Layer 7 of a small transformer language model trained on English Wikipedia (13 layers, counted from 0, width 128).
A neuron adds its activation times its output weights to the MLP's output. To switch it off is to set its activation to zero at one token and run the rest of the model.

Output weights of the MLP neurons that the questions are about. A number n stands for (n - 500) times 0.0011.
n65: 370 470 985 449 591 330 642 415 587 449 429 595 513 487 496 356 653 519 635 579 605 751 314 586 539 394 567 537 637 814 632 512 639 600 382 520 536 509 375 500 272 509 270 746 402 440 420 399 706 633 682 666 491 456 577 533 344 712 538 436 664 480 487 553 564 360 617 535 349 647 715 560 536 461 195 410 661 184 474 390 456 433 443 596 728 458 566 679 463 882 404 343 425 480 829 504 602 331 747 325 368 373 424 610 439 461 232 471 528 610 432 335 436 404 690 297 425 589 627 500 522 396 692 369 467 860 525 679
n68: 584 479 249 698 413 667 581 819 493 572 317 610 658 466 478 650 500 420 510 306 634 549 567 431 442 407 440 476 601 759 574 679 455 466 447 513 571 515 304 557 552 493 558 545 526 428 136 473 412 556 593 463 322 623 532 596 464 522 575 343 462 651 697 716 582 474 497 338 596 503 549 669 517 569 608 504 279 452 486 585 437 412 585 888 460 434 478 433 534 683 481 562 530 327 678 547 503 517 385 337 633 405 545 415 661 604 394 742 492 342 540 573 647 445 604 430 278 422 518 507 620 326 306 404 500 428 564 587
n101: 287 216 393 628 415 545 512 532 360 323 650 500 347 818 453 287 682 487 399 500 646 468 560 500 538 288 396 577 625 552 484 559 435 472 466 406 414 520 764 572 591 458 311 536 844 504 425 342 554 530 429 353 717 543 835 427 381 257 489 545 518 413 570 504 511 395 707 398 409 467 530 492 672 481 546 519 873 411 542 489 250 522 197 472 481 452 695 587 493 366 601 644 632 522 511 454 536 622 378 375 277 368 436 605 461 713 550 625 479 593 599 461 569 562 510 497 516 401 710 667 388 289 376 337 463 698 620 552
n111: 703 478 552 420 732 318 635 491 448 344 528 633 500 505 686 615 549 335 860 809 434 514 487 659 623 621 491 426 313 571 375 474 522 614 328 418 737 217 518 320 242 415 450 616 233 518 589 849 652 351 519 341 282 402 278 793 182 528 504 724 586 418 404 238 469 505 343 269 410 556 491 441 500 477 464 739 533 629 567 353 495 429 419 735 638 338 523 213 440 513 423 451 389 484 585 602 808 436 479 422 472 291 754 433 349 306 629 669 398 394 471 605 441 385 317 640 337 505 442 367 509 459 635 594 402 130 198 662
n127: 632 477 330 314 340 485 430 504 478 296 352 505 413 637 632 531 532 479 500 627 636 524 86 559 644 647 455 388 317 460 385 303 581 541 474 310 391 607 579 677 669 511 535 445 540 373 546 536 518 373 592 434 895 436 731 681 675 536 691 535 552 408 308 456 420 725 582 587 320 544 508 492 389 469 272 400 641 918 673 470 441 492 602 550 461 541 500 432 375 636 479 600 553 759 419 460 353 681 485 500 551 573 419 412 382 639 542 585 267 626 435 504 430 618 434 479 619 424 382 518 278 376 410 313 794 465 409 657
n220: 526 492 326 612 424 642 553 563 500 390 516 574 418 551 578 442 288 525 575 478 522 622 656 594 592 434 389 449 522 508 461 638 392 188 400 486 620 566 518 372 394 534 542 565 469 629 500 857 504 500 718 324 201 406 545 489 416 414 519 353 587 614 584 594 601 546 416 333 611 489 266 549 535 374 492 458 378 446 515 534 271 519 339 518 712 268 531 398 255 356 641 492 652 464 616 438 223 738 439 328 705 412 567 433 692 492 546 456 557 133 285 443 564 535 486 820 597 508 641 493 290 622 487 410 278 583 530 471
n226: 479 456 473 406 614 334 453 469 468 577 454 213 518 603 526 463 425 476 497 652 446 595 486 322 566 508 678 518 539 450 444 409 413 450 486 413 743 402 674 616 458 504 478 650 712 442 226 441 332 295 575 267 535 360 795 493 360 308 562 460 315 543 608 447 240 310 337 459 649 538 345 569 422 319 478 562 462 276 260 532 507 414 597 534 474 418 560 310 441 483 671 417 520 470 700 421 500 184 372 437 354 361 447 453 556 474 676 518 354 403 517 481 511 511 322 419 217 317 352 458 699 482 541 347 663 563 471 724
n251: 347 263 439 600 520 477 713 304 621 806 557 256 531 610 524 567 286 370 582 402 454 357 385 675 606 581 508 504 500 459 560 594 396 826 679 340 672 721 648 675 561 481 579 377 290 648 550 290 595 489 544 433 504 569 401 429 708 508 690 321 377 357 330 455 600 691 311 396 556 522 738 598 406 385 613 644 370 360 620 608 844 642 563 424 353 447 468 435 191 471 512 466 318 642 341 497 541 515 621 537 512 385 524 373 782 445 432 466 391 735 442 599 453 392 532 417 504 793 577 448 528 421 587 559 555 553 538 500
n298: 563 468 628 387 514 468 561 492 413 497 425 571 518 549 441 339 392 528 503 604 345 391 359 404 406 678 472 745 441 560 338 641 466 318 416 572 638 275 647 614 579 539 496 558 548 511 588 707 487 357 308 455 413 355 613 531 471 504 575 386 301 438 697 474 631 244 382 773 596 459 316 493 497 351 245 705 567 617 60 486 279 542 503 640 423 514 478 474 421 433 653 539 674 487 404 363 480 476 273 674 540 284 545 603 573 536 343 562 213 551 463 347 475 581 506 404 463 449 595 374 398 514 549 483 617 500 405 556
n299: 544 426 578 574 545 489 528 625 547 493 675 491 328 710 442 618 781 471 447 468 595 277 401 571 477 500 467 622 478 469 615 439 603 397 485 228 504 135 522 489 558 226 440 575 566 455 566 525 546 493 438 313 457 500 322 718 455 512 763 597 557 640 545 508 518 264 768 661 479 585 408 354 686 458 485 500 671 534 362 341 619 401 595 549 489 493 527 449 404 337 245 432 367 614 273 585 184 346 285 605 458 524 426 441 447 395 594 543 520 359 490 424 762 458 692 314 411 573 441 546 477 508 224 390 382 551 426 377
n308: 325 444 730 524 380 641 418 602 547 388 359 410 592 464 760 600 533 77 616 503 630 339 497 543 426 529 510 497 632 551 468 463 477 441 503 513 490 496 582 563 566 548 306 343 384 315 593 381 402 659 529 564 728 536 119 537 412 529 649 476 657 414 578 663 662 471 439 360 606 493 527 458 584 479 392 367 489 511 563 355 529 558 477 402 496 398 600 529 317 613 463 658 420 332 469 524 304 457 411 582 561 463 515 517 425 601 653 36 523 750 464 348 346 553 481 488 749 439 414 467 465 521 620 500 660 525 528 429
n312: 527 691 422 569 559 353 345 525 310 236 658 538 650 639 439 401 398 730 522 341 519 410 411 238 492 528 469 568 277 574 548 492 358 682 584 489 471 685 367 484 586 574 547 605 98 453 442 570 397 686 351 309 549 285 395 571 528 524 574 298 466 654 512 585 492 332 481 396 388 340 369 523 421 488 594 520 634 432 574 357 388 538 441 540 244 549 484 557 399 565 442 382 604 560 523 292 522 750 242 236 592 405 222 651 452 480 547 523 732 420 806 769 606 468 373 427 464 360 431 534 532 721 426 753 585 489 334 473

Each question names a token from some text and the token that comes next. It shows the activations a of the neurons there, in the order above. A number n stands for (n - 500) times 0.031.

Then comes g, the gradient of the next token's log-probability with respect to the MLP's output, scaled to length 1. A neuron's effect is roughly proportional to its activation times (output weights . g). A number n stands for (n - 500) times 0.00075.

"em", then "a"
a: 490 506 514 510 585 495 503 518 583 615 493 499
g: 337 545 527 566 346 604 666 307 300 590 460 504 420 433 399 689 452 419 676 454 442 642 256 583 480 344 412 636 464 386 470 623 560 783 348 446 347 435 444 518 444 796 509 494 408 536 602 652 569 545 521 604 547 466 407 533 478 398 815 627 345 369 447 493 558 470 573 395 491 387 266 444 539 474 446 336 544 523 738 628 468 394 543 547 359 724 543 572 496 535 460 499 378 491 518 442 681 497 535 435 782 446 316 599 357 289 476 475 662 534 564 355 472 348 410 325 420 406 226 616 674 447 572 345 438 436 518 378
Which neuron, switched off, lowers the next token's probability most? n127

" g", then "ent"
a: 525 502 501 515 502 499 500 504 497 515 501 496
g: 458 349 524 406 295 409 354 548 536 637 378 546 554 487 562 254 474 527 523 567 476 669 504 324 457 517 560 632 559 453 416 419 638 492 481 280 380 549 475 354 519 404 510 575 574 782 628 565 531 448 599 549 439 619 620 543 324 624 525 267 484 591 695 379 730 773 418 425 548 530 405 536 441 562 505 355 511 491 448 747 241 695 473 508 567 365 796 554 408 621 379 408 427 402 641 370 451 427 458 522 314 316 463 384 586 596 458 533 508 418 514 569 279 522 810 432 391 578 494 718 446 558 764 596 366 600 517 511
Which neuron, switched off, lowers the next token's probability most? n65

" Z", then "ar"
a: 508 489 510 497 492 496 510 505 540 542 445 427
g: 447 319 465 732 489 617 632 615 698 442 654 422 336 516 554 482 552 417 378 599 421 399 421 497 537 476 456 501 518 488 621 378 748 442 572 580 389 477 613 564 725 447 603 577 706 294 391 772 705 374 521 499 703 471 429 437 428 547 365 541 593 696 363 287 432 505 686 244 531 325 541 488 423 339 551 323 327 453 528 609 735 263 311 610 499 327 555 339 451 403 604 531 644 626 675 607 466 581 683 617 418 577 618 304 576 529 670 482 461 497 631 444 474 477 356 482 442 515 404 670 430 531 469 329 471 554 491 437
Which two neurons, each switched off alone, lower its probability most, in order? n312, n299

"14", then " |"
a: 496 459 502 548 504 517 501 504 501 528 470 498
g: 494 396 453 421 403 430 673 548 718 433 279 477 442 600 611 489 460 437 413 685 560 446 572 264 678 356 273 609 427 613 440 554 470 342 454 374 491 686 559 590 470 403 641 560 446 533 347 682 496 482 427 599 356 796 456 486 521 322 483 351 322 597 320 360 417 350 549 407 538 732 623 601 580 484 420 803 382 564 402 365 484 432 650 679 367 415 457 578 168 647 452 492 416 633 446 334 441 543 426 355 365 496 464 556 741 505 425 462 415 405 483 486 459 674 452 496 510 699 629 399 520 552 699 565 445 516 667 461
Which neuron, switched off, raises the next token's probability most? n68

"ud", then "i"
a: 508 490 502 510 499 488 509 349 504 489 478 522
g: 527 328 547 396 590 402 558 415 566 698 445 397 579 668 719 421 511 624 580 392 557 409 562 884 450 567 371 539 377 395 457 723 502 426 299 626 294 426 514 633 702 658 535 339 344 614 329 665 657 618 470 452 471 519 529 459 376 547 468 311 375 438 452 329 396 366 546 599 437 473 362 505 266 406 360 554 453 470 475 707 444 693 474 616 269 500 550 604 315 427 662 553 548 553 696 497 490 334 436 515 407 441 759 483 596 294 337 631 521 306 550 544 528 431 413 527 372 489 537 605 499 527 367 628 357 471 391 424
Which neuron, switched off, lowers the next token's probability most? n308

"e", then " L"
a: 489 499 514 500 501 499 553 502 696 529 457 502
g: 503 422 526 314 653 458 353 696 431 572 599 506 604 380 524 701 451 407 515 543 524 472 480 467 620 602 442 328 566 538 465 384 386 600 584 657 509 616 509 519 625 340 465 702 446 428 483 492 444 308 543 518 516 285 558 684 454 562 229 441 531 587 473 382 467 580 571 481 399 588 543 554 560 378 396 656 542 239 438 443 713 560 474 530 605 377 436 445 352 418 618 350 479 526 472 486 297 265 529 349 520 480 481 763 434 383 568 419 414 563 539 505 547 290 555 589 656 672 520 222 241 402 480 634 929 688 562 349
Which neuron, switched off, raises the next token's probability most? n308

"o", then " Cast"
a: 510 501 505 513 537 499 498 500 629 546 462 481
g: 573 705 779 450 459 455 455 436 324 442 620 524 432 532 468 477 438 513 403 459 508 654 442 265 410 311 452 495 466 636 448 531 452 381 661 407 588 662 572 430 498 482 535 636 672 426 190 375 338 443 408 521 313 397 633 307 564 510 602 503 556 755 442 453 448 431 409 503 630 768 494 347 367 470 486 518 506 480 303 343 542 232 398 335 370 425 686 486 436 473 730 369 496 314 792 401 571 432 464 522 466 496 505 396 556 476 691 639 708 480 621 415 603 547 483 545 225 430 492 647 589 521 480 481 452 252 565 480
Which two neurons, each switched off alone, lower its probability most, in order? n308, n298

" Championship", then " in"
a: 515 524 609 510 493 489 510 497 500 497 504 500
g: 361 622 510 456 495 603 567 396 425 556 528 523 349 573 620 584 415 785 408 383 426 442 464 206 343 434 295 691 844 650 402 516 480 425 406 590 522 359 397 405 515 483 427 533 599 650 475 447 497 271 645 580 381 540 459 609 520 666 598 562 567 517 309 491 527 694 523 486 436 583 466 554 397 342 415 552 561 672 564 310 520 399 494 729 631 389 615 425 444 421 590 514 828 586 836 512 648 507 686 512 416 634 348 568 423 565 516 589 593 435 365 606 595 500 674 359 469 470 615 412 528 262 442 569 531 632 657 446
Which neuron, switched off, lowers the next token's probability most? n101

"e", then "au"
a: 488 500 500 511 501 500 590 505 656 529 440 498
g: 562 598 430 579 643 370 482 630 700 541 413 423 529 320 571 401 575 644 488 467 532 230 520 523 271 551 514 627 614 569 366 569 538 693 432 593 745 407 517 649 478 542 633 310 652 578 480 487 306 293 628 428 417 454 343 443 482 396 702 457 384 740 629 513 566 468 363 444 374 471 349 629 681 471 406 441 435 493 334 440 777 387 555 408 441 634 584 519 526 593 463 469 334 277 683 509 609 492 561 549 528 239 470 546 254 752 493 603 552 432 421 365 577 554 519 489 435 316 458 537 754 633 440 360 528 424 557 678
Which neuron, switched off, lowers the next token's probability most? n226

" mount", then "ains"
a: 511 533 585 513 549 535 496 498 504 497 495 500
g: 443 588 502 561 378 517 341 618 534 609 323 440 443 671 477 381 627 593 354 413 418 452 267 438 612 376 395 262 272 238 358 335 686 529 616 494 526 521 438 532 566 656 506 464 525 515 605 527 518 614 431 514 651 453 618 630 580 522 663 353 499 576 480 643 509 546 605 434 461 768 207 529 485 485 602 459 691 492 377 675 736 504 515 516 686 347 432 358 329 551 485 500 612 491 415 257 558 585 427 305 711 410 484 613 707 643 468 394 370 581 696 673 479 470 597 433 402 407 603 494 405 638 357 663 596 354 589 406
Which neuron, switched off, lowers the next token's probability most? n127

" Ab", then "ol"
a: 521 533 504 500 495 495 494 498 482 587 490 481
g: 505 535 532 655 456 462 562 593 655 454 460 295 355 554 513 482 493 646 327 424 598 383 530 592 369 491 558 553 616 663 616 565 475 536 571 456 599 258 717 666 617 517 620 314 564 408 687 541 404 514 509 603 487 355 526 654 439 595 369 709 586 619 402 487 523 587 553 532 293 522 578 679 753 276 449 222 776 538 453 384 402 564 594 511 704 484 721 629 474 541 322 534 547 443 510 468 472 390 685 612 465 564 338 478 335 319 483 513 234 592 565 380 582 614 614 518 613 320 621 440 320 425 574 366 396 629 286 460
Which neuron, switched off, raises the next token's probability most? n68

" |", then " R"
a: 522 503 495 503 546 523 535 504 500 504 514 487
g: 363 617 534 418 540 346 489 205 493 498 427 422 556 612 691 558 606 575 445 500 465 22 433 536 518 435 553 396 602 382 346 410 488 464 438 507 534 630 607 520 457 711 428 565 419 541 541 385 511 390 419 481 478 586 565 381 591 738 601 538 568 354 506 515 436 441 395 360 521 427 489 508 259 442 467 283 377 403 288 724 492 371 679 420 365 562 437 540 436 645 402 458 538 446 777 448 508 529 644 538 600 341 510 579 443 466 556 614 552 604 342 406 684 354 470 429 561 463 219 793 759 451 396 594 671 491 532 581
Which neuron, switched off, raises the next token's probability most? n220

" Man", then "uel"
a: 514 499 496 512 558 488 535 507 517 596 500 455
g: 562 464 587 621 559 364 509 365 397 475 578 449 543 575 516 488 426 456 579 476 617 561 659 657 380 238 358 443 656 451 717 571 349 479 266 348 360 425 553 633 540 551 525 459 403 403 748 274 353 577 512 455 678 422 414 589 656 377 400 510 695 477 428 423 629 543 398 367 427 718 827 473 564 472 456 539 454 452 488 491 336 547 457 253 497 543 739 494 373 474 349 393 440 672 458 622 542 395 576 556 422 629 593 327 580 431 556 603 414 511 249 436 455 523 713 681 573 685 571 741 538 355 456 380 282 413 393 562
Which neuron, switched off, raises the next token's probability most? n226

"ago", then "za"
a: 514 493 511 517 590 506 509 499 649 504 473 500
g: 649 450 644 500 417 351 537 465 519 383 526 569 428 240 567 416 537 571 487 442 545 484 562 204 486 466 684 481 427 397 251 647 299 728 416 449 747 545 544 435 516 518 476 548 526 466 515 269 394 618 599 523 720 719 298 343 398 561 721 385 561 432 684 576 598 361 372 644 284 584 603 491 414 380 410 493 530 504 369 408 531 437 440 619 623 558 454 575 576 495 398 503 489 378 556 608 666 485 454 555 835 577 310 501 386 618 419 491 649 506 417 559 460 445 286 490 425 305 544 537 632 574 602 546 260 626 271 387
Which neuron, switched off, raises the next token's probability most? n127

" |", then " Date"
a: 516 508 503 512 540 515 501 496 499 506 497 510
g: 425 543 361 423 540 788 564 596 592 401 298 420 524 551 559 534 440 611 493 381 564 748 648 615 375 505 631 626 566 364 540 614 395 402 404 527 566 345 414 354 672 695 545 594 470 422 571 594 497 386 480 407 400 493 497 556 492 749 460 722 504 536 406 436 640 641 495 432 563 411 233 362 632 725 465 416 272 627 437 186 529 471 709 560 544 698 233 309 680 383 657 519 763 565 597 452 527 529 616 478 462 425 543 536 596 653 537 520 436 362 464 599 624 652 605 453 461 494 671 439 511 329 514 531 696 438 546 422
Which neuron, switched off, lowers the next token's probability most? n220

" sit", then "uation"
a: 507 683 527 485 495 500 474 498 507 494 503 498
g: 586 480 400 572 420 539 332 519 526 498 381 423 460 663 481 598 391 513 556 492 515 431 592 341 585 540 514 369 604 358 442 510 546 589 344 506 358 607 392 327 307 558 515 193 412 555 709 591 566 768 599 413 301 540 404 586 427 478 464 550 417 560 251 411 698 527 444 544 662 361 573 483 527 799 379 505 348 276 426 803 496 648 469 425 520 660 486 464 629 635 485 474 504 498 257 533 607 565 428 569 468 518 591 286 479 476 534 340 289 343 405 394 707 288 364 553 518 427 512 586 315 504 683 647 491 325 314 518
Which neuron, switched off, lowers the next token's probability most? n226

" Sal", then "ou"
a: 487 638 510 503 501 586 490 500 519 501 470 466
g: 511 485 448 635 552 518 128 321 589 410 627 543 585 576 488 587 625 721 447 555 309 604 610 599 369 650 373 383 627 712 727 604 492 442 449 633 574 627 552 685 547 445 531 588 510 286 622 194 437 389 447 478 348 525 397 604 525 528 680 541 680 591 420 542 607 499 334 622 643 577 514 595 568 336 538 649 310 358 635 637 169 645 526 499 557 535 518 512 526 561 673 463 371 400 561 521 562 585 365 536 622 395 458 314 494 403 465 464 477 456 691 481 589 642 542 323 506 597 687 503 498 467 583 360 319 317 396 519
Which neuron, switched off, lowers the next token's probability most? n68

"SP", then ")"
a: 503 495 512 520 483 568 515 496 494 561 502 487
g: 398 369 479 544 505 611 690 580 611 547 621 479 640 386 425 614 578 567 682 403 526 516 691 462 642 369 328 731 477 378 588 383 387 547 244 520 332 395 585 386 388 544 658 479 232 417 572 703 677 664 578 497 500 621 425 369 314 507 630 462 564 403 442 305 569 568 529 575 413 356 683 400 503 531 513 757 447 546 555 445 491 550 636 500 210 609 610 479 676 575 450 419 527 371 305 675 443 535 588 303 712 650 545 494 640 610 576 451 351 356 332 309 530 486 561 541 568 778 641 412 468 470 548 503 446 353 587 477
Which neuron, switched off, lowers the next token's probability most? n220

" rank", then "ing"
a: 506 505 498 476 507 591 517 499 497 515 496 490
g: 367 605 539 468 526 404 497 549 403 555 567 451 731 303 435 511 389 657 504 471 519 571 355 350 470 568 474 713 473 474 270 735 500 580 515 474 610 500 727 609 560 672 487 529 555 524 625 122 442 384 427 537 686 777 499 449 329 503 686 376 593 385 610 403 436 606 534 542 736 544 519 513 435 357 484 338 305 519 459 340 399 547 541 374 358 695 517 767 569 365 331 434 558 483 731 762 485 527 479 569 504 520 260 621 444 586 514 612 558 476 423 436 542 553 406 435 360 548 399 669 539 531 651 453 660 476 281 465
Which neuron, switched off, raises the next token's probability most? n220

"y", then " English"
a: 505 496 501 503 603 503 489 482 500 495 507 478
g: 444 400 632 190 564 438 369 431 488 415 584 610 568 586 544 437 440 613 481 604 295 291 694 480 467 556 479 545 538 841 518 486 493 562 374 573 446 477 384 472 439 480 500 425 342 479 340 490 424 344 399 406 515 541 605 479 434 651 429 685 552 481 720 492 516 632 568 601 498 472 496 304 572 391 593 507 359 492 657 590 459 578 250 369 295 855 507 496 515 453 341 644 347 565 572 359 463 522 510 545 552 356 298 446 363 571 611 298 327 266 506 385 405 316 632 590 584 560 458 579 747 319 556 688 598 508 537 317
Which neuron, switched off, raises the next token's probability most? n127